Layer 8 of a small transformer language model trained on English Wikipedia (12 layers, counted from 0, width 128).
A neuron adds its activation times its output weights to the MLP's output. To switch it off is to set its activation to zero at one token and run the rest of the model.
A neuron's activation on a vector x is GELU(gate . x) times (in . x), where the dot is the dot product.

Input weights of the MLP neurons that the questions are about. A number n stands for n times 0.011.
n51 gate: -17 34 -23 -17 25 -10 37 -5 6 28 -24 49 -32 9 -6 24 -21 1 15 22 -5 24 23 3 56 -4 -31 2 -51 -46 2 27 22 61 -13 29 11 10 13 47 -16 -47 -48 27 28 -12 3 -16 17 -20 -30 33 -2 15 8 -28 -26 -17 16 -29 10 50 11 30 -10 -25 9 29 2 -14 22 21 -22 -21 8 5 -34 21 -49 38 16 37 -45 -22 45 13 -4 27 -45 10 24 3 13 14 15 -3 38 -11 11 9 -2 18 19 19 27 12 -4 -10 -4 -33 -30 -20 3 -47 -44 42 54 3 12 -11 12 -9 32 28 -21 -42 -7 20
n83 gate: 22 -34 -38 34 3 -18 -22 -5 -50 -55 -8 -33 15 -32 16 -54 -43 -15 -12 7 27 -11 23 36 18 66 -17 12 -40 30 -39 -3 -14 28 -13 -12 30 9 -2 2 32 -42 -25 -32 64 -1 -1 7 46 -21 -8 -13 -26 -3 1 4 -14 -22 -4 21 -36 3 -36 -2 -35 7 -11 3 24 3 -19 13 -22 40 61 -17 -24 4 8 -23 27 8 -6 -3 -17 -57 2 -11 12 -14 13 66 -22 -76 -10 -21 15 42 -11 -7 28 23 8 31 33 10 11 -32 -31 0 -27 11 9 0 15 -10 35 31 -22 -4 -7 16 -10 7 9 -6 24 -18
n124 gate: 13 57 0 0 11 49 11 -25 19 -5 -24 -14 -30 89 1 -18 21 -29 -5 -4 13 -19 -1 29 -3 24 -8 -38 -8 -21 18 -4 -35 29 -17 7 -36 11 -21 10 -32 -31 29 7 18 21 -19 -26 4 -57 21 -6 30 -34 20 21 18 -1 22 -27 -5 19 -16 39 -27 26 0 -2 -36 -13 -3 7 -17 -25 -2 -37 13 -16 -1 -9 -32 -41 22 -20 2 -35 -18 3 -10 -24 1 1 -35 -15 -8 53 26 39 -9 19 61 -6 -22 -1 19 26 -2 26 -17 26 -5 12 9 12 15 -54 -21 -16 -27 -10 36 17 -45 0 21 7 11 29
n154 gate: 11 -18 -39 -52 -9 -11 10 13 33 -1 -16 -14 14 17 -15 8 25 -5 -45 37 22 -39 -19 50 -3 27 -15 -32 -31 -1 7 28 33 7 11 -5 -13 -30 -14 23 68 5 11 -38 26 -26 -4 -18 66 -34 -40 48 22 -16 -22 -55 -46 -19 -13 6 -47 29 -50 -3 29 29 -17 -29 9 -30 -26 -22 -13 40 39 5 -20 28 46 21 -31 -10 32 2 30 -30 4 55 22 17 7 -5 -18 16 -3 -15 5 30 53 8 26 38 -6 -27 6 31 -12 16 9 -12 -23 -40 6 45 24 -1 40 26 -3 -49 -17 23 58 -34 9 3 31 25
n245 gate: 32 -6 11 4 -4 46 13 43 -41 10 -1 31 -13 16 -11 15 -37 2 -4 -29 40 10 -33 29 -5 -24 42 29 -62 -22 -8 -10 6 3 -11 -14 -6 17 -28 14 21 5 -3 38 5 -42 -31 -14 -33 22 22 18 43 -15 25 18 -37 1 21 8 2 19 -6 8 -3 -61 17 -33 13 1 -70 -21 -57 -11 -48 25 36 44 -22 19 12 24 -19 -21 -26 -9 -1 1 1 -18 -2 -27 21 22 10 -31 -19 9 66 -11 2 1 10 -9 32 10 21 25 30 -12 -14 -4 25 -25 9 12 -40 9 5 -33 31 60 16 -4 -20 33 19 -1
n282 gate: -6 -10 36 16 -25 50 1 -20 22 -22 -8 -28 -33 28 20 26 42 -13 -68 -24 -31 31 6 -6 13 -34 12 -41 6 -13 -28 0 24 21 26 -29 -44 -1 -44 -21 17 -13 -3 -32 18 4 31 -2 50 4 18 39 3 21 -41 13 -69 19 -25 11 18 3 18 26 15 17 -31 -3 -23 30 -13 -41 13 12 20 -10 17 -9 28 -56 34 22 -12 -63 -33 -36 2 42 30 -4 -17 20 25 -51 -9 -37 -38 41 38 62 6 -9 -1 9 -3 7 -6 11 11 8 7 -15 40 50 7 36 8 47 8 -9 -19 -27 10 -17 11 11 -1 23
n319 gate: 10 -15 -13 -26 0 18 4 -13 -30 42 -10 -7 7 -8 -34 -6 8 -10 -33 -18 -54 -27 -13 5 -34 -13 48 -14 -13 -17 -10 4 -1 -20 24 -20 11 13 -16 -11 7 -38 -6 4 11 36 32 24 30 -10 1 72 1 25 -30 23 6 25 -6 -4 29 13 19 19 20 -20 55 -15 20 17 -8 0 19 0 -15 -1 -30 -8 -56 25 11 -31 14 32 33 -8 16 21 -32 13 9 8 29 -7 -5 30 47 -37 17 -8 -10 -32 63 6 -67 21 -36 8 3 16 -1 13 26 42 6 1 24 7 60 -12 -4 48 -76 18 -1 37 -3 -9
n51 in: -4 -10 -39 15 -29 -12 -11 -22 -31 -3 -38 -20 -5 14 -13 7 18 -25 15 6 -38 -83 -42 52 -18 -24 66 -13 6 10 -41 -44 38 55 -4 0 7 -29 36 12 -10 -23 78 57 -18 29 10 -8 -33 51 -25 21 5 -15 42 20 23 -1 -2 -14 2 -2 21 36 -66 48 -51 -13 -53 -8 0 9 13 25 49 -20 -37 -25 -63 44 -52 19 -23 31 -17 11 6 -49 -8 15 12 48 32 7 21 20 47 -5 -16 13 7 -2 -14 -14 -5 -69 19 -17 26 -25 33 -34 2 18 -37 12 -53 -27 -20 15 -13 23 -52 -1 -44 -20 0 -11
n83 in: -25 2 19 -62 -42 -42 -4 61 2 -6 -13 55 23 -9 -13 16 25 -14 1 -14 6 -60 -15 -29 -7 -40 14 49 -8 26 -21 -26 13 -22 30 9 -9 3 9 32 -25 -53 12 -7 -51 31 -2 56 3 32 -15 -6 33 -10 5 -15 3 16 -1 -18 23 52 23 13 14 42 -26 40 22 14 -9 -51 17 -44 15 9 -1 38 19 16 47 60 19 -43 -2 -3 5 59 35 8 26 9 -2 37 -23 34 4 15 -54 -6 28 -26 24 -22 -16 30 -22 -15 16 29 -7 -26 -1 -2 -5 -6 -35 10 -28 -9 -31 -6 -7 45 4 -15 -18 -10
n124 in: -4 39 16 11 -51 -1 -28 -14 -10 -1 9 32 21 52 -18 -42 -3 -15 7 12 22 -78 -22 9 -9 3 -17 -27 16 -39 11 -11 -45 39 -14 16 12 1 -25 11 -39 23 -30 -2 19 41 26 -5 -6 -21 31 -72 17 -9 -14 17 -45 -8 -10 17 33 -10 -3 30 -4 2 -21 -47 12 -38 29 70 -64 -39 -11 -30 -30 -1 13 -15 -1 -31 52 -32 18 -12 7 -17 0 21 1 -28 15 24 3 8 -35 -5 23 25 35 16 -10 15 9 -17 -14 25 -20 18 11 4 -18 -10 58 -29 -15 -2 -11 5 -1 53 -60 -35 27 -1 -11 18
n154 in: 51 -11 -16 -43 -41 -23 5 -15 -3 26 -43 18 1 -4 1 19 14 -14 -47 35 32 -24 -24 -35 -3 26 -27 9 -20 -9 14 -23 37 -12 -12 -11 -24 -13 26 15 40 -3 5 -26 9 7 -8 -34 40 -41 -1 9 -3 -37 -15 -2 -56 41 -34 -6 -37 -3 23 15 15 53 -4 15 12 -65 11 -36 13 -4 5 -25 5 25 8 5 10 -30 -51 -31 22 21 -17 47 33 -6 3 -13 7 5 8 -17 16 -11 54 -12 7 -13 -21 -36 40 39 -16 26 17 -37 46 -5 10 19 34 0 4 23 -14 -21 52 66 22 -13 -7 -46 -24 92
n245 in: 9 -7 19 -1 -8 -6 -7 50 9 5 9 32 -29 28 -26 -16 -12 -4 -3 19 -35 -12 17 18 5 20 25 22 37 -5 -9 -48 32 37 -35 -5 -8 -11 11 -35 -25 -35 -32 5 -6 30 -3 -36 6 -30 -20 -14 8 -29 -10 54 -8 -12 -13 -49 -23 -20 3 4 26 28 -23 15 -15 -39 19 8 1 -11 13 23 -1 -32 -16 -30 0 42 48 -11 -14 -63 38 24 -21 -11 6 -20 36 -27 -8 24 -34 -45 -8 7 5 12 -48 20 17 3 4 13 27 14 8 -42 -29 17 -4 22 -31 -41 32 44 -73 17 -43 44 21 -2 12 29
n282 in: -9 -62 -13 -56 -33 69 -13 23 30 -3 10 -22 -32 19 22 -4 -21 40 -14 -17 -39 -2 -11 -49 -48 6 49 24 37 -12 35 3 -19 -9 -33 -13 19 24 -8 -22 14 30 -62 27 -7 -14 16 36 -36 60 32 19 32 3 -39 -42 -34 -11 33 -14 -13 -13 -49 48 -42 -36 44 15 27 18 -6 19 30 14 -11 12 -2 -23 19 -29 17 2 21 3 11 8 -33 26 27 -31 -47 -28 -75 -5 -6 -6 10 28 36 -11 1 -9 -40 15 -42 3 4 -15 -6 -10 -7 -48 32 -11 48 28 47 -16 -42 -16 2 40 -39 5 -25 5 9 2
n319 in: 6 -8 19 32 -42 52 -30 -5 -10 -28 21 -22 38 13 62 34 58 -35 37 -20 47 27 -36 37 -5 10 27 22 -12 32 -16 37 39 -1 -38 42 -13 7 34 35 11 -49 -2 3 6 36 -55 -20 26 14 -5 16 -4 31 1 18 12 9 53 31 25 -19 41 -22 -27 -39 -32 78 15 -32 21 -3 -34 11 3 -9 36 -22 -28 -15 -10 15 -12 -42 -2 37 -6 -9 -22 -37 -9 -29 16 -24 -86 -7 17 -17 22 4 34 -3 8 6 21 33 -27 17 -23 39 -8 -47 -50 21 -25 8 24 23 36 -1 28 21 21 14 -12 -18 -1 14

Output weights of the MLP neurons that the questions are about. A number n stands for n times 0.0036.
n51: -60 -14 8 -34 21 -26 -38 31 -5 -64 12 -16 17 -21 7 9 9 -21 10 1 46 11 32 36 -63 -46 62 -15 23 50 15 -18 -40 38 42 34 93 -13 -42 0 34 40 32 -45 4 34 -4 21 -11 -40 59 39 -47 -12 26 -12 6 28 -13 -11 -47 -33 -18 4 -87 43 -35 -34 28 10 -2 19 47 42 -40 29 -42 -21 -2 -68 60 2 17 46 -27 34 -17 11 3 -42 42 -13 -28 9 -53 40 3 -25 -2 15 -15 -38 -53 2 -6 7 -66 -19 28 0 -36 -33 -5 27 -33 3 24 -50 0 2 4 40 -25 23 -21 30 -71 26
n83: 20 35 -25 -3 -56 -10 17 33 -4 -29 -18 -7 -10 -20 -63 18 3 -22 -20 29 11 0 31 -9 -33 38 -76 60 -25 -18 34 22 -1 -11 -11 -22 -40 -27 -18 -71 36 23 -7 -46 -37 -3 -10 -79 11 44 30 -28 -56 24 -13 19 26 -15 9 72 5 -6 -21 -5 -6 -49 -9 38 -21 25 -5 13 -24 33 12 -2 -19 -25 -8 8 -12 -42 -81 -6 -12 -31 9 2 6 -18 -12 -48 -10 45 26 0 4 25 14 -3 -6 0 22 -12 46 -46 37 56 -40 -23 71 46 -34 4 -36 8 48 50 7 19 11 49 32 -36 -24 47 -2 3
n124: -12 -43 -21 -6 -83 -37 -19 -21 -4 17 20 -67 9 25 75 -25 0 50 5 21 -2 56 11 -3 -41 -3 50 13 -39 14 -35 -5 -31 -25 -35 -4 -19 -32 37 -39 29 -32 45 40 4 -2 42 44 -3 33 15 -43 2 36 -10 -25 4 -2 -65 4 -27 4 63 23 20 -16 -46 -54 -2 -28 36 -40 -33 15 21 -24 0 -3 -41 -34 -12 20 -57 12 -52 -30 -35 -13 3 12 65 -46 2 62 11 26 -9 -27 -43 -22 -29 -15 4 -16 -13 -52 -28 27 -32 9 -57 -2 -49 -4 38 -7 29 26 37 30 -33 17 14 -7 10 19 0 -13
n154: 6 24 -10 -49 -25 -46 -47 9 32 23 35 46 49 -20 -32 28 4 10 23 -24 26 -10 -40 59 -35 -47 36 43 13 21 5 -34 32 -21 24 11 -19 63 89 11 9 -65 38 -54 29 -19 43 30 39 9 22 13 -7 -22 -8 40 -22 43 50 14 -28 -34 -28 -4 -20 -3 -7 -19 13 16 -3 -32 -93 22 -13 21 -1 -27 -17 19 45 34 -38 7 43 27 9 37 -21 -15 0 42 -16 23 -27 -24 -19 -8 -39 -20 -34 -71 24 -26 -19 -11 -20 47 5 -5 25 13 42 -29 7 -23 -51 16 -4 -12 16 -5 -52 57 -12 -25 12 -38
n245: 25 -19 18 38 42 -38 -1 8 -59 -20 35 -37 8 4 46 -13 -34 19 -67 -3 -11 34 14 -22 -2 -36 29 18 -4 -24 1 -8 14 -29 45 20 0 40 0 31 -7 -32 9 -1 -23 -37 -33 -25 -11 -23 -25 26 -33 17 11 -13 60 -3 51 -6 -8 16 -45 18 -2 -10 -22 -7 43 16 -69 17 -49 10 -33 54 18 -57 10 -6 -2 19 41 48 -8 26 31 -29 7 -15 -6 17 23 17 -10 -27 5 41 24 3 -19 -7 -52 20 -30 -28 17 -45 -44 14 -27 -58 19 26 30 1 17 -11 -54 42 38 14 3 65 41 -30 -12 -21
n282: 18 -53 48 7 36 -32 2 -3 31 37 4 36 -29 -19 -12 -22 -47 -3 -30 -12 13 -7 25 56 -27 -1 39 -55 11 -44 -31 -51 -24 -64 53 20 47 -13 3 -39 49 12 28 -17 -31 -5 -34 -8 -16 -31 33 2 33 0 14 -56 12 -46 33 36 -7 8 0 -31 -41 4 64 2 19 27 -2 -7 22 -34 -37 25 2 -9 2 81 21 -7 0 18 -9 -14 20 24 -22 12 -13 -30 63 -30 -94 -6 -2 15 34 27 7 -3 0 20 -38 6 12 36 13 -12 -1 -22 -40 19 11 29 -60 -22 -44 69 -25 -18 12 -29 36 -12 12 47
n319: 6 13 -34 -2 -13 52 -6 -11 14 27 -9 36 -14 16 -16 -11 4 -50 30 -44 -24 -63 -22 4 50 -5 35 -41 -2 -22 10 -38 -18 -40 14 4 -13 -10 -18 32 -93 33 7 28 -31 -5 39 -48 -5 59 13 -43 -22 -21 -11 -12 6 1 28 -20 -46 -2 -65 -19 15 21 -30 -60 39 -56 -10 12 -83 16 13 37 -18 29 64 -56 -21 16 13 -12 12 34 -55 -52 43 -15 18 3 -4 -16 18 -20 4 -27 13 27 22 14 -30 -32 63 -12 40 33 -41 -34 29 -34 -6 32 19 -3 14 -47 -43 -56 39 -10 -48 42 -2 7 -38 -18

Each question names a token from some text and the token that comes next. It shows the vector x that enters the MLP there. A number n stands for n times 0.048.

Then comes g, the gradient of the next token's log-probability with respect to the MLP's output, scaled to length 1. A neuron's effect is roughly proportional to its activation times (output weights . g). A number n stands for n times 0.0037.

"1", then "1"
x: 2 14 -33 43 -29 23 21 -4 -20 -10 32 5 -20 -8 -17 9 -32 16 2 8 34 35 21 -12 -32 -22 -25 -22 28 4 5 28 28 -7 -1 12 35 -28 26 -9 -34 9 -10 10 8 -12 8 34 21 15 -25 -23 18 -3 15 -46 5 -30 -57 44 -24 -19 -19 4 -9 41 -15 -36 25 -20 -12 -17 16 29 -1 5 -42 3 25 36 -51 -28 21 -19 -19 -13 -16 6 -30 -38 7 -6 -26 26 -36 5 13 -3 -37 -5 -6 -30 20 27 24 -24 21 -35 -11 3 -10 21 -21 0 -7 23 -11 44 29 -6 17 28 -13 -11 2 7 -32 -6
g: -13 -1 -38 28 22 32 38 15 -13 -6 16 23 6 -27 21 -12 17 10 7 -24 32 -34 41 24 29 14 -15 10 4 -11 21 8 6 22 8 -49 36 9 19 30 -19 -1 43 32 5 -36 -13 8 2 -3 23 -8 31 11 -44 -41 -16 -15 -5 -16 -39 -31 18 -15 6 -10 36 10 -4 -10 27 -10 -5 5 16 8 22 -35 23 1 22 -9 28 6 -19 -6 -13 14 1 4 -33 46 32 -17 4 0 50 -30 -18 38 -50 19 -53 16 -27 58 -23 3 -41 2 29 1 -35 -25 -7 -2 -23 9 -22 -13 -24 -7 1 50 14 28 28 13
Switching off which neuron hurts the next token most? n83

" s", then "i"
x: -6 15 -14 17 14 -6 46 30 -7 14 -22 -21 -24 -6 27 17 -25 18 29 -11 19 16 23 -28 -50 7 -4 -19 18 12 40 -37 29 26 -12 12 -18 -19 56 -10 -47 -15 3 -11 12 3 6 19 18 18 -29 -2 8 -20 -10 -8 8 -25 -50 1 -25 -11 -35 -38 6 25 9 -20 23 12 -11 -18 -3 32 -26 -34 -67 6 25 19 8 8 1 6 -59 46 2 17 -7 -20 -17 -3 17 14 -6 30 17 -23 -2 -11 -6 -33 -22 4 -32 10 -3 7 2 36 11 -2 -7 31 1 10 4 50 19 27 -13 -18 -36 13 -4 10 -26 -14
g: -2 -36 -27 -2 -4 -31 1 43 33 -11 -35 29 -45 -21 -4 -11 -7 18 -3 -4 7 36 -1 -13 41 13 13 -11 -34 -37 -10 13 -17 13 9 -5 4 -2 16 17 36 12 -58 -2 10 17 18 44 5 8 9 39 -13 14 -9 36 17 58 -32 20 -26 -26 12 -7 -19 -1 22 14 -10 -33 24 -5 4 26 26 -2 36 10 22 52 30 30 25 -14 9 -4 -2 -22 -19 17 7 3 -37 4 -26 44 26 31 10 -8 6 35 30 15 -39 -41 21 -5 -2 -2 -17 23 -7 -14 -40 29 5 22 29 17 -5 18 18 -29 -33 -16 44 -48
Switching off which neuron hurts the next token most? n319

" |", then " A"
x: -2 -16 -38 -5 6 23 20 41 -11 17 41 -15 -29 2 -8 2 -13 27 73 -24 8 20 62 -1 -31 -23 2 15 -1 -4 8 -12 19 11 -7 17 7 18 37 16 29 27 30 10 -16 26 -16 -16 5 -6 -21 -21 -28 1 -27 -23 -8 -7 -43 6 -16 -7 22 -36 -5 0 -37 -31 -7 25 -55 -18 -6 15 -64 17 6 18 -1 12 -18 15 10 -21 -1 1 -15 -21 -13 -48 12 -6 8 2 -5 -4 -35 26 -18 -8 -5 -48 23 -1 11 13 2 11 -15 1 0 12 14 -9 30 -17 10 65 18 4 -19 5 16 -21 -21 5 -15 12
g: -1 32 11 -30 -14 23 38 -9 8 -31 49 -9 38 10 -30 1 -11 8 11 -4 5 7 -18 -29 29 -2 23 -61 18 16 -1 -3 -13 -1 -25 29 -13 22 -21 -13 -27 -2 13 15 18 16 -39 28 0 6 22 33 12 -13 -22 -45 -23 -33 -25 -40 -43 -6 12 -17 -16 -13 -11 42 -44 4 -30 -37 13 -16 -11 7 -15 24 50 20 -8 -24 8 -13 3 13 31 -10 13 -1 28 -27 36 1 -26 -16 -21 -7 -32 -25 -13 41 28 -2 2 10 51 5 69 29 3 -3 -15 14 -12 -12 18 -6 -10 31 -34 5 56 -1 12 12 4 40
Switching off which neuron hurts the next token most? n245

"ang", then "er"
x: 7 16 10 -11 -19 30 26 3 22 -8 12 9 2 27 -43 29 -25 17 -12 -47 16 11 37 8 -8 32 -11 -10 -8 -6 30 -3 -17 60 -13 0 -26 22 9 -20 -2 -21 -7 16 28 29 -41 -10 36 4 -1 -18 -20 23 -23 -14 -13 -36 -64 15 -11 2 3 -59 -49 13 -38 0 -13 22 6 -15 -31 -11 -27 24 24 -4 -1 15 14 -13 5 -1 40 13 3 -14 16 1 8 -28 -25 40 -34 10 -14 -36 -1 -24 -34 -20 -4 2 13 16 41 14 -18 -10 -13 -4 21 -20 47 -8 4 5 8 40 -4 15 -39 -2 -6 5 -19 -2
g: -4 13 11 -48 63 14 -14 -15 15 -39 10 5 18 1 2 0 -23 13 -10 35 -47 -40 4 13 24 16 23 -20 -37 -35 21 -6 21 27 -49 -23 28 -5 17 -1 -33 -8 -30 19 14 17 -29 28 20 1 -36 11 -12 21 -20 -17 -9 8 8 15 41 6 3 5 -36 -13 -5 26 32 22 54 -33 28 24 -10 -26 -5 9 18 -22 -28 -15 32 7 -1 13 15 -10 -15 -44 -8 34 -8 -22 44 20 3 -56 10 -20 3 -8 -30 9 -14 -25 -7 -29 20 16 41 29 -1 -16 23 6 -15 14 -4 24 3 -79 -4 -9 -21 12 2 13
Switching off which neuron hurts the next token most? n51

"ch", then "d"
x: -23 2 -4 -26 -30 0 17 14 -32 12 45 -19 23 -16 -7 27 25 -1 36 20 -43 8 1 12 -18 11 15 -4 -1 18 -10 -22 -13 60 0 -12 -23 -1 12 -3 -6 -6 43 43 7 13 16 -11 10 8 24 14 7 35 -18 -13 -20 -42 -34 -10 -15 -55 -6 -11 -22 49 -19 -20 40 -12 -33 -30 9 -17 -18 11 -10 22 -12 41 -27 -17 9 -16 -15 -24 -3 -17 -17 -39 -4 -16 -9 30 -39 18 27 -29 -3 -14 -38 -36 -12 12 -35 -32 -18 17 -21 24 -47 8 -6 8 -11 35 2 36 -1 -10 -45 20 -39 4 15 -2 -26 17
g: 43 6 23 -23 -24 4 0 10 -8 2 -19 -37 -13 13 13 -14 43 -29 -6 -12 -12 -31 4 22 -44 50 -4 -9 -14 -3 -25 -19 9 9 30 -12 14 22 5 -28 -18 14 -13 -71 -43 8 37 12 1 -7 -21 -31 5 -7 -40 11 -16 -8 3 -33 10 16 23 7 -11 -20 11 -2 54 13 5 2 -9 -12 -11 -12 6 -17 -12 15 -44 8 -20 20 38 -6 0 -34 -21 18 24 -27 56 11 37 16 60 -25 -10 14 -13 -8 9 7 3 35 -24 13 6 -15 4 10 -10 -25 23 -55 3 -9 -8 -16 37 27 2 -12 71 -47 19 17
Switching off which neuron hurts the next token most? n319

" E", then "ver"
x: -2 -19 -21 25 -17 2 27 -13 -12 -4 7 -19 16 -5 -3 16 13 7 56 12 -13 5 54 11 -19 3 -34 -28 32 21 -6 -36 36 16 -45 19 -21 -7 61 -5 -27 -17 -15 2 12 -1 33 24 21 18 -4 2 14 16 -4 -8 9 -31 -45 -7 9 -12 -3 -4 -28 42 -25 -31 33 4 -26 -39 7 18 -32 -16 12 5 -2 22 10 -5 2 29 -9 19 -19 -12 -24 -17 -30 -30 17 -15 6 7 13 -23 -9 -9 -8 -45 -8 -11 -18 33 -24 41 5 -19 -15 -10 2 -8 4 23 -35 46 56 11 -12 -5 2 -9 31 4 -20 17
g: 33 38 9 -1 -3 9 -3 -25 -9 16 -17 -14 18 -16 20 5 -18 -16 -13 13 -50 -2 1 -46 29 8 -43 36 -15 -3 10 -7 -36 -3 24 10 -14 4 -3 -6 -18 32 -22 34 8 18 -16 -15 4 23 23 -53 13 3 33 -38 -27 6 -2 18 -74 21 -26 -27 -9 4 -10 8 -19 34 -3 30 -10 29 55 -16 24 -42 -18 -12 23 6 -28 0 0 -34 2 -31 0 -18 -20 39 68 -18 33 39 -11 -11 -5 -12 25 -20 -30 28 -20 -3 -14 -9 0 -11 -30 -12 -4 12 26 -28 41 -8 42 -18 12 -24 5 41 21 27 6 -1
Switching off which neuron hurts the next token most? n319

",", then " in"
x: -17 13 -3 9 -25 15 6 43 -22 40 11 16 -9 31 -22 32 2 44 51 -26 33 -14 4 -18 -27 -8 -11 -15 -9 15 16 13 13 -13 -37 46 35 -5 18 -31 -13 27 9 -2 12 13 -22 16 12 -11 17 10 -17 5 11 -1 -4 -2 -46 25 -44 39 16 -69 26 48 -13 -23 40 40 -23 6 -23 17 -17 6 -10 37 -8 18 -23 11 -1 -28 -5 12 -55 4 8 -30 -8 30 -7 24 19 -8 -9 -4 -31 10 4 -30 8 -11 -24 13 12 37 -2 -22 11 20 25 8 19 2 1 55 12 3 -6 19 -11 2 -8 -16 -18 15
g: -32 -2 -85 13 39 77 -35 -25 -20 -5 -19 3 0 -3 -19 5 -41 -4 0 5 1 3 -28 12 2 9 -30 -19 -27 19 -14 31 -23 -26 36 3 -16 -18 -16 -14 -17 -20 2 -18 31 -4 11 -29 18 21 33 27 32 -52 1 -2 9 23 -24 -6 0 11 25 -2 9 17 1 -22 28 11 0 -20 -15 34 38 -4 -10 -37 18 27 36 -20 -18 35 -18 -27 -12 19 42 -6 17 -21 -34 38 -9 20 -19 16 22 -38 6 21 5 3 11 9 -11 30 23 49 -17 25 27 8 21 13 43 -5 19 -2 21 30 -12 -1 -1 -32 -15 23
Switching off which neuron hurts the next token most? n245

"is", then "ter"
x: -2 12 0 -36 17 20 14 19 23 36 56 -24 4 5 -33 36 0 46 -7 3 21 23 17 -20 -4 47 4 -5 -15 6 0 -11 39 47 2 14 -13 -7 12 -12 -5 -1 0 3 19 10 -75 16 26 -24 -6 7 24 32 3 3 -18 -15 -43 26 2 -33 -31 0 19 50 -8 -30 39 9 -13 -39 29 -6 -25 -6 -18 -13 9 27 16 -26 10 9 7 -11 -30 -11 -25 -56 1 -9 -13 -1 -10 15 38 -40 13 15 -21 -31 -21 14 -25 17 11 -39 -26 17 -10 0 -5 -25 21 -16 10 13 -24 15 -20 38 1 19 24 -15 -14 41
g: -19 -23 -47 -32 -58 -13 2 -4 -15 35 19 -17 7 -31 -2 -14 -4 -36 -2 -47 -10 9 3 -11 13 1 -8 14 8 -7 9 18 -2 -17 4 22 19 22 -34 2 3 27 39 -15 -32 -32 19 17 10 -10 -17 -12 38 -9 26 -3 -16 -11 -8 -25 -24 12 2 -7 3 28 -17 -54 -34 -24 -9 -33 9 -16 11 17 -29 3 4 36 -13 9 -39 -8 49 -19 3 30 8 4 -6 -50 5 10 -1 -33 42 5 8 8 -12 -14 2 -7 13 41 7 39 33 -18 -22 0 -31 5 -66 -9 24 -45 3 -28 39 44 -25 62 10 23 27 -7
Switching off which neuron hurts the next token most? n154

";", then " D"
x: -35 -15 -34 15 7 -12 18 -1 -31 -25 -21 0 -34 18 -3 22 13 -6 47 -30 1 50 18 -10 14 -7 -18 10 0 5 -9 -33 2 46 -19 -14 8 14 21 -8 0 -13 26 18 -43 24 1 -4 29 -16 -36 -14 -30 -30 -6 17 -5 -3 -38 -9 3 -22 -6 -73 -39 59 -10 -8 10 5 -47 2 -24 -9 -15 12 -34 14 7 -13 -22 8 -1 -27 -40 -1 7 8 -20 -9 -15 7 -21 -13 -30 -11 -20 3 -14 -40 -44 -12 -12 4 -31 41 25 16 -34 16 -1 10 -20 4 17 -10 3 76 1 -7 -39 5 -22 2 4 1 -23 17
g: 31 7 -11 -39 5 7 14 -8 -14 -1 -4 -21 18 -31 -28 37 -11 0 -7 8 -30 52 8 12 2 28 -2 -22 16 -34 13 -2 9 15 -5 19 31 -24 -9 -24 -17 21 -8 -22 34 -1 19 33 17 7 -20 -16 10 12 5 44 -11 37 3 -36 49 -43 3 19 -12 35 13 -13 29 2 40 -18 -1 14 -9 -42 43 -50 -10 0 -19 32 -23 -17 -52 35 24 5 -15 13 30 -41 14 65 35 13 -27 0 -12 -4 -19 9 -23 -14 -11 -2 16 50 21 -48 -10 2 -3 3 19 59 -22 18 5 -2 -2 6 -11 25 -14 -42 1 -7
Switching off which neuron hurts the next token most? n282

"ir", then "t"
x: 11 1 16 -1 -13 0 45 9 -2 17 8 -9 -32 15 -34 23 -5 18 19 -22 38 18 9 5 -40 9 -25 2 26 -15 22 -69 -25 23 -26 30 32 -22 41 29 -4 7 27 18 -2 16 -44 -4 8 0 0 4 4 -40 -16 1 -40 -18 -58 -37 11 -34 -13 6 -38 65 -1 -45 -2 -10 12 -21 -7 31 10 -17 27 -1 26 -4 -17 -15 -27 -3 -11 43 -16 -9 -18 5 -14 -10 18 11 -16 29 18 -3 6 9 -35 -20 -13 -27 -19 23 -5 12 -18 18 -29 5 -43 -21 50 -3 -16 1 14 2 -2 22 2 -17 11 0 -28 -6
g: 8 22 -15 1 -34 -9 -39 11 41 -27 16 -9 7 -37 59 -16 49 11 30 -4 -49 15 -23 -17 12 -4 27 -10 -33 14 -44 -39 46 -3 42 17 35 -30 45 4 20 12 -7 -6 -22 -10 37 12 -1 4 -6 8 -29 27 -11 -30 -27 -39 -22 25 -28 29 -35 0 -32 -9 2 3 -11 -13 25 -12 -1 13 15 22 -8 -14 5 -2 -7 5 -37 4 7 -23 4 -11 40 18 -38 18 -13 -10 -5 35 6 -16 -29 -7 9 -16 -19 -26 -10 28 13 4 -3 -41 -8 -13 23 -42 21 15 -52 -24 18 0 5 37 -13 1 13 4 64 -6
Switching off which neuron hurts the next token most? n124

"ed", then " un"
x: -5 3 -32 13 23 -1 25 23 -17 10 1 14 6 -24 -35 2 -27 0 26 10 -43 7 38 -7 -20 -59 14 34 -10 -2 2 21 1 9 -26 22 15 23 15 17 -33 8 -17 36 14 -6 14 -3 -11 23 67 4 -8 12 -1 -21 19 -34 -41 -6 -13 -5 -1 14 -20 70 -21 -38 0 6 -16 -25 3 34 10 1 -21 16 -18 3 -4 45 -1 -21 10 5 -29 18 9 12 31 21 16 4 -21 15 -9 20 -6 -28 -18 -62 12 -23 -26 -16 32 46 0 13 -20 31 22 -25 -12 70 23 20 -2 44 4 6 -17 -15 -12 -27 -3 31
g: -2 -19 11 -27 6 -21 -17 -7 -29 -26 -18 -28 -34 18 24 -16 -1 -25 7 -5 38 -14 -21 20 -35 -3 27 43 -52 -4 5 -10 -8 -1 25 -35 32 -36 16 -9 12 -39 6 11 -3 -34 38 38 35 -38 27 21 -9 -14 -4 -53 11 -9 12 -5 -3 13 5 18 42 -18 -20 -19 29 15 16 -32 -54 -16 3 -39 15 13 -82 -8 2 -1 22 25 -4 2 -5 24 0 -21 -9 -19 24 10 27 7 -1 5 4 6 -3 6 47 -13 -6 -34 15 2 29 -17 -2 -4 11 25 7 60 -27 16 -31 19 3 1 -32 17 -24 52 19 -13
Switching off which neuron hurts the next token most? n51